Layer 6 of a small transformer language model trained on English Wikipedia (10 layers, counted from 0, width 128).
A neuron's activation on a vector x is GELU(gate . x) times (in . x), where the dot is the dot product.

Input weights of the MLP neurons that the questions are about. A number n stands for (n - 500) times 0.00096.
n22 gate: 371,592,479,449,468,479,377,486,430,574,460,541,373,381,525,443,525,493,566,486,553,345,431,594,472,269,521,448,722,219,518,629,277,518,661,428,532,428,465,684,323,318,482,496,418,747,556,658,689,393,486,532,444,332,541,585,639,324,388,627,597,422,683,342,684,291,676,511,525,282,411,387,486,475,424,511,681,401,571,392,583,665,443,703,245,319,514,326,591,532,662,532,562,652,576,409,504,572,535,493,310,618,309,392,385,486,468,259,635,269,412,548,431,507,436,400,699,413,708,539,558,468,369,549,553,322,540,608
n134 gate: 409,745,508,342,285,457,348,476,719,421,561,367,547,468,238,641,614,392,725,581,240,380,539,454,684,476,787,422,389,449,625,492,428,552,318,504,650,359,519,741,645,431,571,488,500,704,520,468,456,434,408,616,577,459,339,599,393,512,400,701,532,406,575,273,604,638,527,440,532,790,567,754,520,333,379,504,552,500,641,404,376,280,600,426,680,555,504,524,352,460,720,376,798,413,318,699,570,552,398,346,504,536,741,581,527,512,536,483,305,374,312,553,577,738,603,350,598,432,218,617,459,342,378,251,563,475,508,318
n173 gate: 649,675,604,628,588,504,402,529,639,437,599,404,522,391,426,423,595,475,646,720,485,720,763,655,606,511,577,600,496,478,489,664,404,267,422,429,581,489,467,752,575,481,381,481,571,375,485,616,515,531,552,548,211,549,546,294,467,504,493,441,455,607,423,534,590,651,403,613,500,622,526,284,418,418,545,630,669,899,467,530,538,473,604,834,623,563,519,648,500,714,305,384,489,412,485,420,511,504,257,434,563,396,515,475,428,556,149,266,515,816,412,569,339,592,437,326,420,740,500,474,337,433,530,496,530,508,597,533
n207 gate: 457,657,334,349,554,473,492,473,415,372,689,579,454,595,582,248,442,580,613,489,624,476,473,648,654,663,492,383,469,593,579,555,196,504,695,563,306,448,496,361,563,616,645,594,387,701,322,524,422,447,673,256,390,504,624,543,652,440,433,380,516,434,658,194,331,387,594,627,297,543,624,496,359,520,393,445,662,536,388,370,480,568,461,609,276,667,739,624,435,558,520,626,387,454,468,436,592,433,275,702,25,268,721,580,458,488,360,730,580,649,403,307,315,468,539,492,561,539,697,546,508,426,683,429,559,468,630,626
n214 gate: 661,559,433,461,754,587,345,652,814,660,512,430,538,442,512,325,595,650,504,474,420,488,765,563,557,638,664,202,327,534,477,461,496,636,496,519,412,621,545,656,539,524,346,295,535,573,705,701,519,329,639,465,358,394,704,317,327,543,682,523,407,401,432,542,481,660,711,333,402,496,615,477,338,715,559,107,407,409,428,345,414,567,693,536,508,622,389,481,613,527,527,473,437,348,516,465,293,454,397,519,736,473,395,474,350,381,447,512,626,662,488,492,533,516,481,423,571,174,644,432,767,439,420,349,669,560,419,590
n221 gate: 564,535,511,658,608,526,244,522,522,474,262,344,567,420,511,403,567,537,555,684,556,687,386,390,567,492,436,484,557,681,653,435,373,511,390,619,413,397,592,730,389,481,402,211,477,683,298,477,459,379,565,466,235,248,722,279,557,593,492,470,618,496,440,344,454,301,274,687,242,681,357,574,451,375,546,572,511,202,690,374,504,399,424,660,762,492,470,553,430,526,420,282,624,736,350,364,619,584,391,444,561,458,630,544,356,474,429,492,527,488,492,574,354,426,504,338,391,466,773,336,581,470,508,552,560,292,550,600
n224 gate: 431,489,262,327,411,445,544,235,541,590,704,709,418,472,201,459,305,493,504,591,586,601,493,544,623,683,534,313,507,669,416,427,577,672,594,479,327,419,409,641,567,372,337,388,389,635,524,545,479,672,486,650,473,511,574,659,500,528,521,651,353,531,476,566,462,600,460,507,511,483,255,493,556,538,585,611,598,560,579,465,286,279,556,590,668,528,469,251,514,355,539,563,430,314,514,351,660,448,407,441,347,364,430,591,530,552,652,489,511,557,317,301,584,313,379,814,593,553,383,514,564,597,538,448,465,615,486,558
n227 gate: 526,516,485,504,362,652,325,579,362,556,149,576,496,687,682,388,425,382,582,474,515,306,460,526,410,496,463,625,166,530,477,447,340,603,394,515,398,546,471,573,263,743,485,378,470,468,526,401,625,484,553,420,419,376,795,432,481,469,458,511,789,538,414,435,435,568,500,580,365,458,346,437,447,424,627,356,500,667,586,420,672,582,508,559,420,515,644,545,485,263,477,584,252,339,539,500,663,683,721,688,709,542,550,515,386,459,289,370,500,508,328,748,610,430,606,504,563,546,709,426,496,481,169,653,217,304,595,459
n231 gate: 535,560,557,65,655,700,350,372,384,535,447,369,364,381,488,322,434,531,472,691,477,563,546,481,620,356,531,354,590,453,456,433,617,429,390,556,438,715,782,651,452,372,488,457,492,426,376,228,422,593,311,327,481,380,742,504,398,504,441,679,638,313,411,661,682,660,602,504,157,378,266,604,535,406,564,759,389,600,442,789,425,681,516,670,539,714,516,578,615,379,437,361,587,446,628,689,419,342,512,668,445,563,318,588,569,277,551,584,588,709,456,572,614,589,477,418,431,595,411,427,380,399,496,475,598,390,710,389
n250 gate: 611,410,638,435,648,492,640,335,648,386,590,542,668,584,206,578,629,558,377,469,457,596,431,446,559,382,308,426,417,772,580,297,542,516,611,544,539,424,527,689,456,358,68,516,417,379,449,384,326,680,655,396,176,581,592,606,646,516,392,457,536,575,441,456,356,500,500,428,681,254,882,492,659,361,403,385,648,496,563,576,464,447,492,705,631,602,282,595,550,634,388,528,172,414,326,614,446,476,496,528,424,607,332,562,573,460,354,441,387,695,659,455,217,299,413,547,430,624,340,605,387,374,658,588,409,496,504,539
n257 gate: 327,569,644,200,523,245,434,430,577,449,569,500,527,540,421,745,764,577,472,420,804,381,336,550,488,633,660,394,610,269,659,638,591,349,386,273,719,496,787,639,436,657,492,298,244,426,519,729,488,228,607,540,477,516,640,629,716,645,520,527,749,516,360,401,448,426,492,532,536,465,641,515,555,465,720,591,524,428,481,278,532,714,496,569,334,410,296,473,546,492,246,448,481,523,388,653,612,433,605,567,378,480,484,523,623,465,355,382,444,492,330,407,379,699,339,469,589,548,756,322,468,422,723,629,594,488,536,473
n298 gate: 313,650,554,580,504,441,478,563,474,459,388,310,781,542,342,485,437,558,311,577,437,470,522,624,389,455,630,450,661,526,583,647,525,557,365,538,504,724,453,272,364,511,564,304,515,567,789,511,474,554,635,711,394,358,698,407,504,581,508,700,632,415,493,485,432,459,424,610,485,298,322,603,560,316,344,496,508,285,607,678,557,519,139,740,500,399,728,612,375,660,700,515,385,355,622,492,654,232,430,563,349,530,421,515,522,545,169,492,649,492,415,492,435,438,295,645,554,330,489,482,385,507,344,643,436,508,364,544
n22 in: 681,686,439,553,460,518,518,639,380,617,447,482,343,351,489,562,307,460,408,514,357,340,475,669,449,518,390,481,448,426,676,794,543,534,552,403,577,481,475,575,638,613,404,604,467,632,562,192,522,531,489,422,428,545,607,559,614,367,541,522,678,331,482,422,638,379,796,526,462,378,313,522,656,459,481,474,522,576,646,399,575,261,660,546,236,254,522,309,572,728,541,556,849,643,760,636,427,526,665,680,519,485,422,514,583,533,581,425,341,435,565,542,379,725,448,357,607,422,310,703,432,710,551,559,574,565,504,424
n134 in: 647,440,593,551,384,352,533,450,587,488,452,512,575,415,471,459,566,696,379,610,304,314,459,427,268,546,338,548,525,525,436,618,464,665,563,453,859,521,296,551,559,483,391,761,504,333,251,374,663,435,630,673,573,612,524,679,404,414,601,720,597,517,330,567,369,596,633,589,381,207,608,574,433,597,637,387,653,371,525,483,615,616,314,752,601,542,626,696,689,416,221,369,569,450,470,517,422,783,596,533,681,449,246,439,451,525,396,298,787,220,323,375,484,743,94,362,405,322,566,446,684,667,525,589,688,396,411,279
n173 in: 397,380,626,403,402,754,559,468,545,208,599,503,514,550,298,486,444,469,507,404,546,671,445,548,448,373,286,573,599,764,504,486,565,389,525,446,704,679,634,511,758,352,521,432,553,519,346,386,182,624,671,432,297,583,514,616,440,605,482,395,546,412,381,621,464,359,432,375,442,496,521,434,504,341,432,628,597,718,287,489,500,460,621,592,568,482,365,588,621,567,643,675,670,444,655,529,563,671,384,740,706,305,511,366,631,571,528,508,540,460,628,471,394,617,511,398,456,314,416,423,681,451,504,511,557,452,682,507
n207 in: 678,596,648,307,528,496,476,576,369,488,575,527,688,349,403,368,408,433,471,563,319,370,488,421,680,806,652,508,464,468,426,382,683,545,649,525,428,680,488,582,426,413,504,663,407,581,536,707,657,717,516,285,457,492,648,560,520,438,577,749,492,556,384,265,496,504,317,684,364,201,524,592,354,443,311,407,377,479,452,406,725,434,415,220,561,367,427,641,508,633,786,545,461,436,549,434,829,443,436,347,407,366,410,264,461,512,733,379,649,276,538,517,492,270,335,548,266,414,772,695,389,520,404,809,411,513,712,555
n214 in: 400,394,546,476,469,402,754,567,641,705,607,603,472,351,604,445,716,384,668,550,603,400,415,651,539,314,595,475,680,508,573,480,569,375,464,605,445,516,667,423,649,256,432,504,560,362,327,308,341,648,616,548,550,529,661,646,560,684,396,464,396,547,689,728,556,445,377,572,577,552,611,539,424,456,399,536,601,345,248,645,383,529,656,261,528,520,496,314,395,770,580,448,634,796,695,549,563,296,149,563,412,196,432,504,648,488,615,479,296,672,455,361,442,364,619,595,278,564,602,523,451,179,357,170,428,512,532,469
n221 in: 672,668,597,670,430,303,475,446,874,546,694,520,289,678,571,699,760,529,522,508,363,715,520,488,446,338,359,586,609,458,644,551,448,424,325,386,275,394,573,648,572,449,492,311,718,575,368,370,521,561,588,668,496,397,500,417,496,311,542,724,513,566,297,424,466,571,500,458,440,738,679,484,655,529,636,492,212,419,607,255,305,307,626,682,571,687,479,458,586,450,458,568,456,562,615,354,771,660,396,562,483,563,454,423,423,909,342,339,658,706,362,762,415,314,675,329,427,538,517,397,560,771,388,549,300,626,648,700
n224 in: 794,820,642,518,487,487,417,606,382,663,610,602,355,608,219,553,553,292,404,704,469,312,344,755,500,318,474,610,500,571,270,433,727,180,233,667,792,441,773,527,378,450,344,384,438,640,566,531,469,532,227,930,517,518,440,208,598,368,491,681,509,597,478,554,424,376,470,604,514,491,305,233,429,447,482,634,419,495,623,581,635,591,487,468,513,602,718,487,539,553,473,855,551,522,514,546,325,460,500,549,200,540,334,522,318,309,407,500,800,381,436,395,337,417,207,398,560,473,562,544,332,420,584,656,589,454,311,852
n227 in: 476,520,595,396,395,523,349,870,628,547,602,760,422,504,536,282,632,500,703,339,254,508,588,328,282,402,239,590,729,684,452,159,436,635,626,424,379,472,404,293,652,729,532,587,437,707,255,599,402,471,524,334,573,460,527,645,516,476,532,598,587,586,593,425,571,461,321,623,404,413,543,446,464,457,540,390,408,492,547,329,460,403,334,565,603,614,394,406,681,394,568,635,500,840,460,395,457,532,722,414,694,662,591,485,396,559,386,508,407,593,630,609,466,480,355,480,671,552,776,736,363,508,437,563,421,484,770,542
n231 in: 348,367,536,259,474,424,598,625,434,390,370,617,533,474,515,460,548,691,149,295,709,567,558,471,679,504,716,450,448,467,455,340,511,231,282,590,507,553,623,343,556,663,415,351,511,585,654,478,603,286,585,414,403,580,564,621,489,485,541,614,407,584,412,504,612,529,657,253,361,389,360,310,522,485,504,415,654,621,383,201,635,546,399,592,284,423,633,507,500,699,272,496,521,507,251,473,613,403,313,802,440,429,605,558,507,596,552,583,557,394,683,443,471,511,411,515,511,545,548,402,186,518,651,567,500,515,354,424
n250 in: 539,421,388,645,249,405,633,431,220,293,576,496,668,453,400,752,664,327,556,447,577,267,395,661,569,684,531,396,593,508,644,364,511,453,596,559,584,508,459,641,566,472,500,473,550,629,595,345,785,329,322,539,414,804,426,622,708,571,488,626,558,511,565,330,558,439,600,629,457,323,389,694,450,392,453,531,320,591,424,469,555,199,709,520,632,512,589,351,455,527,341,375,533,397,343,678,553,628,462,389,825,392,671,421,850,485,653,541,236,512,607,555,399,444,538,485,404,473,519,549,287,619,385,615,558,484,551,391
n257 in: 564,533,323,512,453,469,379,350,484,512,196,420,488,512,552,468,229,360,299,744,460,384,349,477,528,686,618,447,560,583,524,460,397,862,548,524,346,682,376,685,488,309,500,600,858,479,551,544,722,739,760,432,481,524,435,634,484,480,472,504,692,417,653,436,396,599,519,504,500,496,350,426,572,476,593,396,798,410,555,625,822,308,648,463,592,441,663,642,461,365,460,162,481,433,553,451,410,636,543,456,416,712,556,427,418,579,354,368,549,590,278,765,319,578,480,456,578,556,665,308,541,496,342,737,508,648,488,713
n298 in: 363,435,672,643,416,536,464,478,518,614,569,617,650,451,426,401,379,294,183,280,621,265,327,644,291,526,449,596,504,456,466,757,539,522,715,361,670,425,626,590,335,564,326,660,485,593,416,519,618,668,493,399,403,621,521,327,408,375,511,272,466,353,346,452,362,647,500,714,553,607,643,526,493,726,436,370,402,621,621,392,635,511,701,431,578,397,426,463,674,548,354,481,282,478,372,485,445,586,555,563,355,556,395,468,435,810,456,512,341,496,382,401,479,473,670,511,485,377,427,270,474,721,563,634,382,416,395,634

Each question shows a token from some text and the vector x that enters the MLP there. A number n stands for (n - 500) times 0.0084.

"H": 586,472,564,642,383,417,310,568,512,341,351,553,382,469,634,569,574,453,596,281,682,579,700,568,374,368,423,682,482,618,636,691,528,367,556,592,478,651,561,598,546,309,720,718,520,615,571,519,425,402,488,484,562,592,504,598,509,586,467,615,470,680,605,438,500,516,640,564,514,506,379,415,558,326,518,671,433,522,539,510,607,714,309,325,569,508,292,513,522,578,519,658,411,472,678,670,305,573,550,496,486,442,442,497,449,398,479,567,693,430,577,511,514,516,593,557,494,592,653,416,415,627,608,394,431,689,537,453
The neuron with the highest activation: n298

"of ": 461,212,492,563,496,298,145,458,425,357,436,702,322,426,507,622,509,499,433,326,652,424,404,557,411,476,549,491,567,459,466,533,638,575,482,513,713,447,685,543,539,471,518,703,552,543,542,464,469,455,440,532,520,545,522,577,511,545,603,532,491,520,550,584,364,482,761,597,465,690,555,533,294,378,407,592,518,600,493,472,434,550,389,504,599,401,416,602,391,528,526,411,370,528,652,438,522,531,588,562,510,584,371,491,542,244,424,605,662,489,545,517,405,567,458,492,651,545,460,405,483,513,486,522,268,574,485,531
The neuron with the highest activation: n257

"be": 488,442,440,608,607,330,411,533,422,441,391,717,611,498,495,636,480,394,468,219,483,586,575,427,247,479,498,656,581,607,435,600,429,447,463,470,490,444,661,662,436,343,507,822,391,594,301,645,171,449,394,445,454,439,407,593,485,462,675,616,541,397,391,591,314,560,489,730,446,506,464,504,168,597,181,528,583,513,457,426,658,575,185,354,363,494,491,618,472,527,480,322,472,422,634,582,316,511,395,645,597,477,451,408,434,421,493,595,531,495,421,575,396,501,439,483,474,502,504,317,432,550,438,387,406,587,585,589
Which three neurons fire most, strongest first? n207, n298, n250

"b": 668,346,747,621,616,403,493,421,545,450,157,640,503,660,607,577,570,584,520,379,366,537,421,393,476,558,425,406,625,563,445,626,466,494,473,404,497,358,527,438,698,322,524,728,437,543,541,442,634,445,453,483,538,292,526,792,495,267,448,497,565,475,605,580,417,467,653,785,598,603,514,354,377,440,460,494,473,524,402,526,422,440,578,326,702,433,598,626,546,432,745,498,407,532,452,408,493,548,619,479,591,531,722,459,427,469,573,449,557,428,565,478,575,523,320,568,300,533,510,526,494,700,513,451,603,643,619,502
The neuron with the highest activation: n224

"the ": 391,235,583,586,572,413,122,434,512,341,500,573,355,382,507,658,526,467,508,426,480,514,456,597,437,560,453,535,638,463,567,603,532,482,429,620,650,313,474,481,646,555,387,614,533,634,477,434,572,483,332,410,483,613,427,543,396,510,563,516,385,513,668,504,417,489,745,701,464,586,609,433,369,440,457,404,547,637,458,452,527,535,269,334,726,461,613,546,523,332,435,527,573,671,567,496,479,443,565,604,478,650,473,384,626,323,417,579,452,423,446,489,354,508,442,425,603,529,551,351,457,685,504,459,421,666,505,501
Which two neurons fire most, strongest first? n134, n22

"y": 464,394,516,621,426,475,535,299,515,442,575,622,441,442,558,512,443,260,317,607,419,468,556,327,375,643,500,511,710,621,461,497,517,570,279,477,608,324,555,260,494,466,367,622,440,578,532,613,484,443,579,343,555,348,461,327,541,660,732,518,544,673,611,583,508,677,494,272,550,478,420,352,358,386,444,552,368,502,425,402,362,586,529,356,604,387,552,454,394,458,581,382,443,538,651,723,362,544,492,531,390,741,305,505,481,305,411,456,404,481,553,684,417,584,594,479,637,465,547,462,337,583,547,451,422,532,593,479
Which two neurons fire most, strongest first? n134, n173

"t": 455,278,459,745,511,447,408,262,490,391,557,502,586,563,513,446,469,662,378,255,486,584,480,436,446,450,550,573,771,492,344,506,667,561,346,361,606,468,501,406,501,416,643,566,565,616,533,401,613,402,501,558,368,503,601,477,647,584,363,514,473,540,561,580,446,480,610,574,617,632,628,378,376,393,383,460,444,489,537,476,305,524,614,295,561,224,431,494,423,447,634,467,457,402,534,403,595,613,535,545,489,563,465,420,534,462,544,383,551,324,682,585,533,662,447,558,379,486,555,601,400,607,388,323,472,611,552,391
Which two neurons fire most, strongest first? n224, n257

"The ": 404,397,513,656,542,472,74,498,549,309,362,481,322,427,515,615,544,520,472,340,616,522,477,588,463,395,447,575,643,504,567,541,499,481,468,618,510,423,477,620,513,541,674,635,571,621,498,579,556,474,417,504,560,738,570,628,395,564,530,500,493,513,602,566,414,439,739,617,423,492,580,492,417,340,482,377,526,572,466,507,604,643,459,369,741,429,623,507,594,538,459,560,571,583,528,458,499,429,578,548,387,646,452,374,654,431,447,608,611,359,556,480,479,591,430,578,517,536,577,429,540,622,476,496,406,643,514,502
The neuron with the highest activation: n257

"ent": 527,351,508,704,496,495,372,546,605,360,432,616,582,635,352,562,523,526,351,231,510,384,550,472,555,416,483,612,425,612,481,568,631,448,455,414,508,594,421,610,545,428,680,714,348,698,424,590,537,293,387,464,561,592,489,501,456,526,548,438,540,678,472,555,329,528,662,586,566,474,664,354,281,358,355,399,461,581,332,577,602,619,68,358,536,433,365,540,508,616,440,369,393,368,506,554,593,540,599,509,399,693,403,344,514,400,361,592,683,411,555,689,821,565,480,468,589,504,463,456,401,517,406,437,505,626,558,525
Which three neurons fire most, strongest first? n298, n227, n214

"5": 526,107,390,682,534,673,390,510,689,369,428,762,467,527,595,361,609,400,440,485,588,348,631,518,441,650,524,703,632,699,481,577,583,429,452,541,470,534,483,686,519,352,372,682,564,642,532,484,457,316,527,500,589,643,623,473,331,559,557,518,584,480,558,481,428,552,286,523,380,784,421,402,323,590,409,523,507,576,506,342,491,608,709,516,360,554,457,608,275,457,474,423,351,509,528,528,369,513,601,579,456,588,526,441,492,438,441,665,672,495,540,647,410,601,625,521,781,538,585,524,401,447,501,465,521,522,660,526
Which two neurons fire most, strongest first? n227, n173

"as ": 389,347,493,590,470,275,97,414,544,381,503,551,523,342,635,585,513,532,401,391,678,496,390,553,391,359,527,513,524,443,578,461,549,486,448,441,508,498,473,691,525,438,512,677,552,680,461,458,485,537,462,522,513,584,592,324,462,596,544,512,598,511,486,554,304,439,759,574,623,609,427,396,367,444,500,589,508,603,421,577,661,545,256,472,624,366,434,661,510,411,495,421,467,632,691,505,545,535,496,556,354,433,427,548,476,390,579,640,618,450,578,517,508,514,318,518,458,515,492,487,566,444,459,501,479,526,573,395
The most active neuron and its activation: n257, at about 0.76

"l": 747,318,557,566,569,381,483,430,482,376,622,534,500,621,631,634,430,570,439,384,531,643,640,477,499,475,518,501,541,545,467,456,427,407,451,473,519,502,604,589,641,288,628,639,614,359,553,510,546,382,497,591,496,475,682,308,439,412,421,506,662,740,646,594,449,514,836,586,430,478,377,463,421,564,440,463,482,275,529,425,558,490,272,267,653,584,590,607,474,510,643,529,597,722,647,570,520,506,590,469,440,377,393,368,431,365,546,610,485,474,511,472,399,445,439,696,465,354,549,579,360,568,499,177,746,625,622,357
The most active neuron and its activation: n214, at about 1.2

"- ": 388,320,392,578,419,490,146,421,596,389,413,593,358,385,567,587,539,611,544,347,384,451,535,548,349,416,495,576,532,432,489,522,547,447,561,453,414,388,507,610,465,483,656,638,549,553,648,604,462,443,482,544,429,658,622,530,448,647,490,444,443,516,592,626,466,440,589,527,488,522,510,449,421,365,388,576,445,538,511,583,579,531,513,442,593,374,479,712,484,562,486,540,415,532,453,472,555,476,521,615,355,326,412,597,432,464,341,666,641,327,581,590,448,637,415,559,413,540,572,385,608,483,543,420,206,498,457,517
The neuron with the highest activation: n298

"ce": 442,283,407,728,431,634,425,337,471,526,512,574,579,471,454,393,479,516,341,479,510,627,401,488,532,488,617,506,663,549,534,539,620,404,371,400,445,403,597,607,611,498,635,557,404,548,474,415,476,515,350,584,540,543,437,382,608,583,493,614,492,536,586,491,386,586,663,587,503,798,410,490,294,468,472,554,426,532,661,512,456,496,672,340,604,182,290,662,477,391,507,457,460,614,540,470,569,675,454,706,432,592,440,460,533,318,638,557,581,468,524,598,365,657,363,508,488,511,593,573,379,638,313,400,305,612,557,539
The most active neuron and its activation: n221, at about 0.85

"an ": 602,636,597,557,554,327,381,382,487,391,645,582,446,557,682,762,671,484,575,538,534,569,503,456,644,437,334,446,613,545,654,489,515,439,537,674,637,554,785,474,811,311,483,665,585,571,571,578,393,654,301,401,649,652,552,558,327,359,459,543,415,564,497,547,447,502,733,478,568,595,621,337,478,432,452,476,527,492,407,547,768,656,363,359,764,647,410,638,416,412,549,549,518,626,512,559,580,597,565,511,447,536,539,589,271,426,575,589,277,396,443,441,394,406,626,405,567,461,524,477,349,601,575,375,575,438,491,318
Which three neurons fire most, strongest first? n250, n22, n257

"aph": 573,257,569,636,591,510,567,250,536,494,474,413,348,575,594,576,392,666,472,270,453,504,488,483,368,345,428,604,539,470,554,458,571,423,410,499,439,485,516,604,408,560,679,682,554,413,458,709,558,375,420,551,528,466,522,440,592,640,420,370,666,552,450,463,456,577,465,746,650,610,709,346,421,462,575,488,588,460,384,369,389,477,575,380,661,524,407,645,529,368,518,429,241,553,494,359,528,625,507,473,362,654,603,434,469,340,553,301,500,279,602,460,285,718,473,659,374,546,523,644,516,457,553,464,600,528,581,558
The neuron with the highest activation: n257

"v": 686,480,535,646,480,470,545,392,657,437,646,621,474,717,504,532,460,602,390,430,371,561,498,485,557,458,353,353,597,460,415,586,437,571,436,254,383,544,684,356,489,352,618,536,522,521,548,620,528,456,447,622,709,383,487,630,489,349,449,577,469,486,555,567,542,472,727,541,452,512,516,288,435,501,599,564,629,688,526,509,584,679,776,359,699,435,454,541,630,538,450,516,548,629,588,670,656,530,425,542,472,438,585,396,275,437,723,389,236,497,448,524,485,355,383,666,430,370,572,645,429,632,497,353,520,524,755,468
The neuron with the highest activation: n22

"fir": 599,467,562,721,579,580,434,401,363,405,304,407,570,612,431,601,468,465,510,304,395,624,764,449,428,349,441,698,680,589,552,633,452,417,605,425,625,393,444,711,482,598,663,753,312,624,460,609,367,307,351,538,398,497,519,641,623,477,498,422,664,694,408,658,324,661,510,647,368,505,689,493,289,559,281,469,393,593,388,407,536,623,238,280,579,475,417,555,585,564,561,436,511,398,694,518,373,467,449,474,459,467,395,432,581,373,536,520,625,364,393,502,622,499,630,561,570,373,560,345,614,466,575,466,428,606,546,641
Which three neurons fire most, strongest first? n231, n250, n221

"200": 545,253,490,792,539,583,284,506,622,418,550,579,497,455,450,497,460,464,482,386,274,498,569,558,400,492,589,673,725,580,510,611,502,676,329,540,467,569,489,835,537,411,609,651,358,617,491,601,679,305,480,532,663,499,623,511,463,472,457,451,553,529,501,650,546,572,493,609,443,529,479,396,313,445,471,390,524,431,488,465,546,643,237,497,716,481,487,729,437,417,302,429,327,378,601,512,545,616,532,381,396,386,396,578,382,415,378,555,611,453,461,652,481,560,633,562,584,665,643,504,353,438,587,557,427,708,526,711
Which three neurons fire most, strongest first? n227, n221, n298

"\n": 501,361,556,727,499,422,162,410,585,379,491,583,438,432,443,434,499,422,548,296,362,448,543,401,326,322,597,431,638,492,375,434,603,449,532,447,496,465,479,572,575,590,584,634,413,513,496,499,515,429,526,686,572,430,661,442,534,664,475,384,351,598,576,518,412,541,593,491,481,494,504,571,383,416,577,543,586,512,617,669,516,585,673,336,568,289,374,608,633,615,632,513,434,543,454,391,549,578,551,725,420,350,404,413,405,485,466,504,537,447,630,582,544,667,340,490,393,641,574,488,425,605,471,435,420,619,492,526
Which three neurons fire most, strongest first? n250, n173, n231

"in ": 468,310,501,476,515,248,118,363,487,358,426,589,360,494,510,659,531,475,526,343,529,420,315,635,478,384,570,474,535,418,492,465,600,524,432,486,566,439,514,683,517,439,468,736,588,557,568,440,450,450,458,476,492,567,594,415,538,515,519,352,402,470,594,516,385,400,829,612,583,602,583,452,403,473,486,583,594,595,434,449,451,484,332,483,651,421,415,567,441,416,518,412,545,582,579,442,462,517,559,480,416,461,288,517,527,185,378,545,568,470,607,577,482,577,366,496,493,524,590,368,440,491,489,514,374,609,581,438
The most active neuron and its activation: n257, at about 1.9

"old": 635,378,499,678,409,410,483,361,520,362,801,630,552,670,456,398,588,413,414,563,456,658,590,361,459,509,608,365,609,641,503,548,346,444,434,472,561,364,713,394,711,423,506,703,419,559,522,594,568,450,397,530,670,404,348,568,393,471,451,461,575,683,451,562,471,741,611,626,510,467,429,390,512,457,444,600,408,521,575,356,506,726,646,392,763,293,392,510,410,368,477,438,466,595,618,566,430,557,553,616,469,464,557,388,363,331,497,521,461,380,489,400,501,520,621,730,665,358,595,376,382,628,461,459,364,578,586,521
The most active neuron and its activation: n224, at about 0.68

", ": 453,352,576,698,521,438,110,415,563,319,578,536,349,467,603,633,502,490,418,298,494,495,445,479,402,376,568,454,553,562,488,458,436,574,418,515,446,462,557,700,578,454,614,609,562,584,548,433,468,539,521,457,468,507,572,384,484,540,455,517,583,587,502,492,394,438,739,581,502,563,474,399,427,473,538,530,473,509,515,526,472,682,392,463,763,377,420,629,461,534,439,444,467,710,583,427,597,666,521,588,373,542,280,348,471,399,334,531,634,481,643,637,462,603,329,425,486,595,660,430,480,486,327,474,421,541,533,418
The neuron with the highest activation: n221

"u": 386,519,465,648,602,457,547,657,454,478,506,590,515,551,584,685,438,482,378,521,607,623,623,532,638,402,450,575,649,470,549,541,608,394,530,545,640,399,791,671,515,326,700,669,632,424,675,575,430,537,435,440,517,581,641,517,450,439,500,591,521,364,515,596,469,662,632,635,198,590,561,358,411,516,593,600,541,634,525,440,754,650,411,451,417,565,335,693,649,736,406,607,359,484,645,691,615,658,415,485,353,573,418,469,477,528,527,582,720,577,367,500,350,470,425,498,589,345,557,579,451,469,621,202,418,509,668,379
Which three neurons fire most, strongest first? n173, n231, n207

"g": 537,307,465,605,510,405,514,571,490,426,506,750,482,668,479,537,428,439,258,397,528,652,555,337,455,535,720,617,633,491,508,599,492,387,521,300,594,388,482,658,441,303,408,713,696,541,597,617,523,365,479,593,573,518,586,646,422,296,453,620,726,497,562,709,378,479,681,835,594,634,367,415,301,299,447,518,502,686,549,496,497,532,579,264,694,373,471,709,327,428,497,448,354,604,519,553,595,496,374,591,538,643,407,337,493,429,682,567,611,430,429,441,545,497,475,460,649,570,539,548,429,542,688,316,459,564,621,431
The neuron with the highest activation: n224

"3": 581,160,455,617,485,735,442,266,601,509,614,495,462,393,632,514,366,525,465,414,623,457,708,483,501,609,593,562,736,714,400,364,670,568,460,348,601,540,444,633,419,517,737,632,469,525,499,432,585,316,453,714,538,471,666,280,574,676,529,526,357,578,392,440,477,411,437,498,584,718,508,318,503,437,524,592,543,479,589,368,450,549,621,478,513,452,235,542,400,390,596,544,370,506,596,416,549,531,548,566,437,505,541,506,520,374,551,611,650,320,648,584,334,676,561,645,568,639,602,646,414,575,327,464,531,498,528,702
The most active neuron and its activation: n224, at about 0.38

"and ": 496,352,464,523,518,442,92,485,552,347,482,568,337,434,451,621,430,551,436,280,593,582,515,594,305,389,582,410,438,544,503,523,625,527,463,489,477,417,559,707,518,537,514,632,430,554,539,471,547,571,327,464,575,431,509,382,486,583,555,432,489,497,533,568,301,467,645,564,548,584,440,401,406,427,476,448,485,583,485,416,479,496,421,439,639,351,551,615,425,558,445,481,406,688,570,476,523,595,575,569,467,406,295,427,574,309,374,570,662,537,507,703,433,539,489,455,430,480,609,463,424,528,539,528,262,543,558,522
Which three neurons fire most, strongest first? n221, n227, n257

"m": 577,275,515,805,425,330,552,230,605,334,585,635,438,692,504,577,504,607,448,706,563,449,578,429,344,508,464,491,634,430,638,642,569,317,553,427,520,390,829,216,612,482,428,648,309,578,531,551,486,621,446,476,516,498,513,525,576,485,418,431,492,532,610,486,546,693,615,534,473,454,511,517,469,462,438,508,428,706,519,374,647,628,609,323,700,554,617,530,467,561,642,329,513,620,589,700,434,428,665,609,516,540,525,440,401,482,526,350,368,492,619,546,271,506,481,506,536,344,566,522,525,493,605,400,525,564,629,429
The most active neuron and its activation: n250, at about 0.65

"or": 556,319,388,665,575,531,505,424,411,378,559,388,461,559,528,541,417,464,536,391,456,409,539,531,381,333,561,397,607,498,505,458,393,505,409,365,511,523,406,478,406,589,654,650,497,490,530,502,515,468,442,551,361,556,603,428,546,652,489,439,555,536,543,570,451,468,505,897,489,663,489,362,195,441,708,524,395,583,578,419,440,657,525,464,642,354,405,606,626,466,732,466,409,537,639,538,603,657,661,482,431,666,252,465,385,431,409,322,536,357,651,663,453,731,359,576,492,460,455,838,460,641,418,405,359,506,525,642
The most active neuron and its activation: n227, at about 4.2

"S": 648,386,547,644,489,508,375,446,525,332,468,589,402,637,533,487,475,515,447,546,534,631,648,524,515,450,364,489,575,488,811,575,477,300,427,481,443,721,704,494,544,440,546,536,332,575,559,371,387,348,460,424,582,435,409,563,502,428,470,629,582,564,537,520,463,615,660,522,327,382,218,392,379,416,544,511,561,561,522,577,724,510,361,395,560,509,483,540,292,690,532,698,406,552,632,807,434,523,595,559,539,551,481,486,459,387,514,542,307,483,384,493,378,369,493,577,512,494,464,353,315,558,631,417,450,571,463,311
The most active neuron and its activation: n231, at about 4.8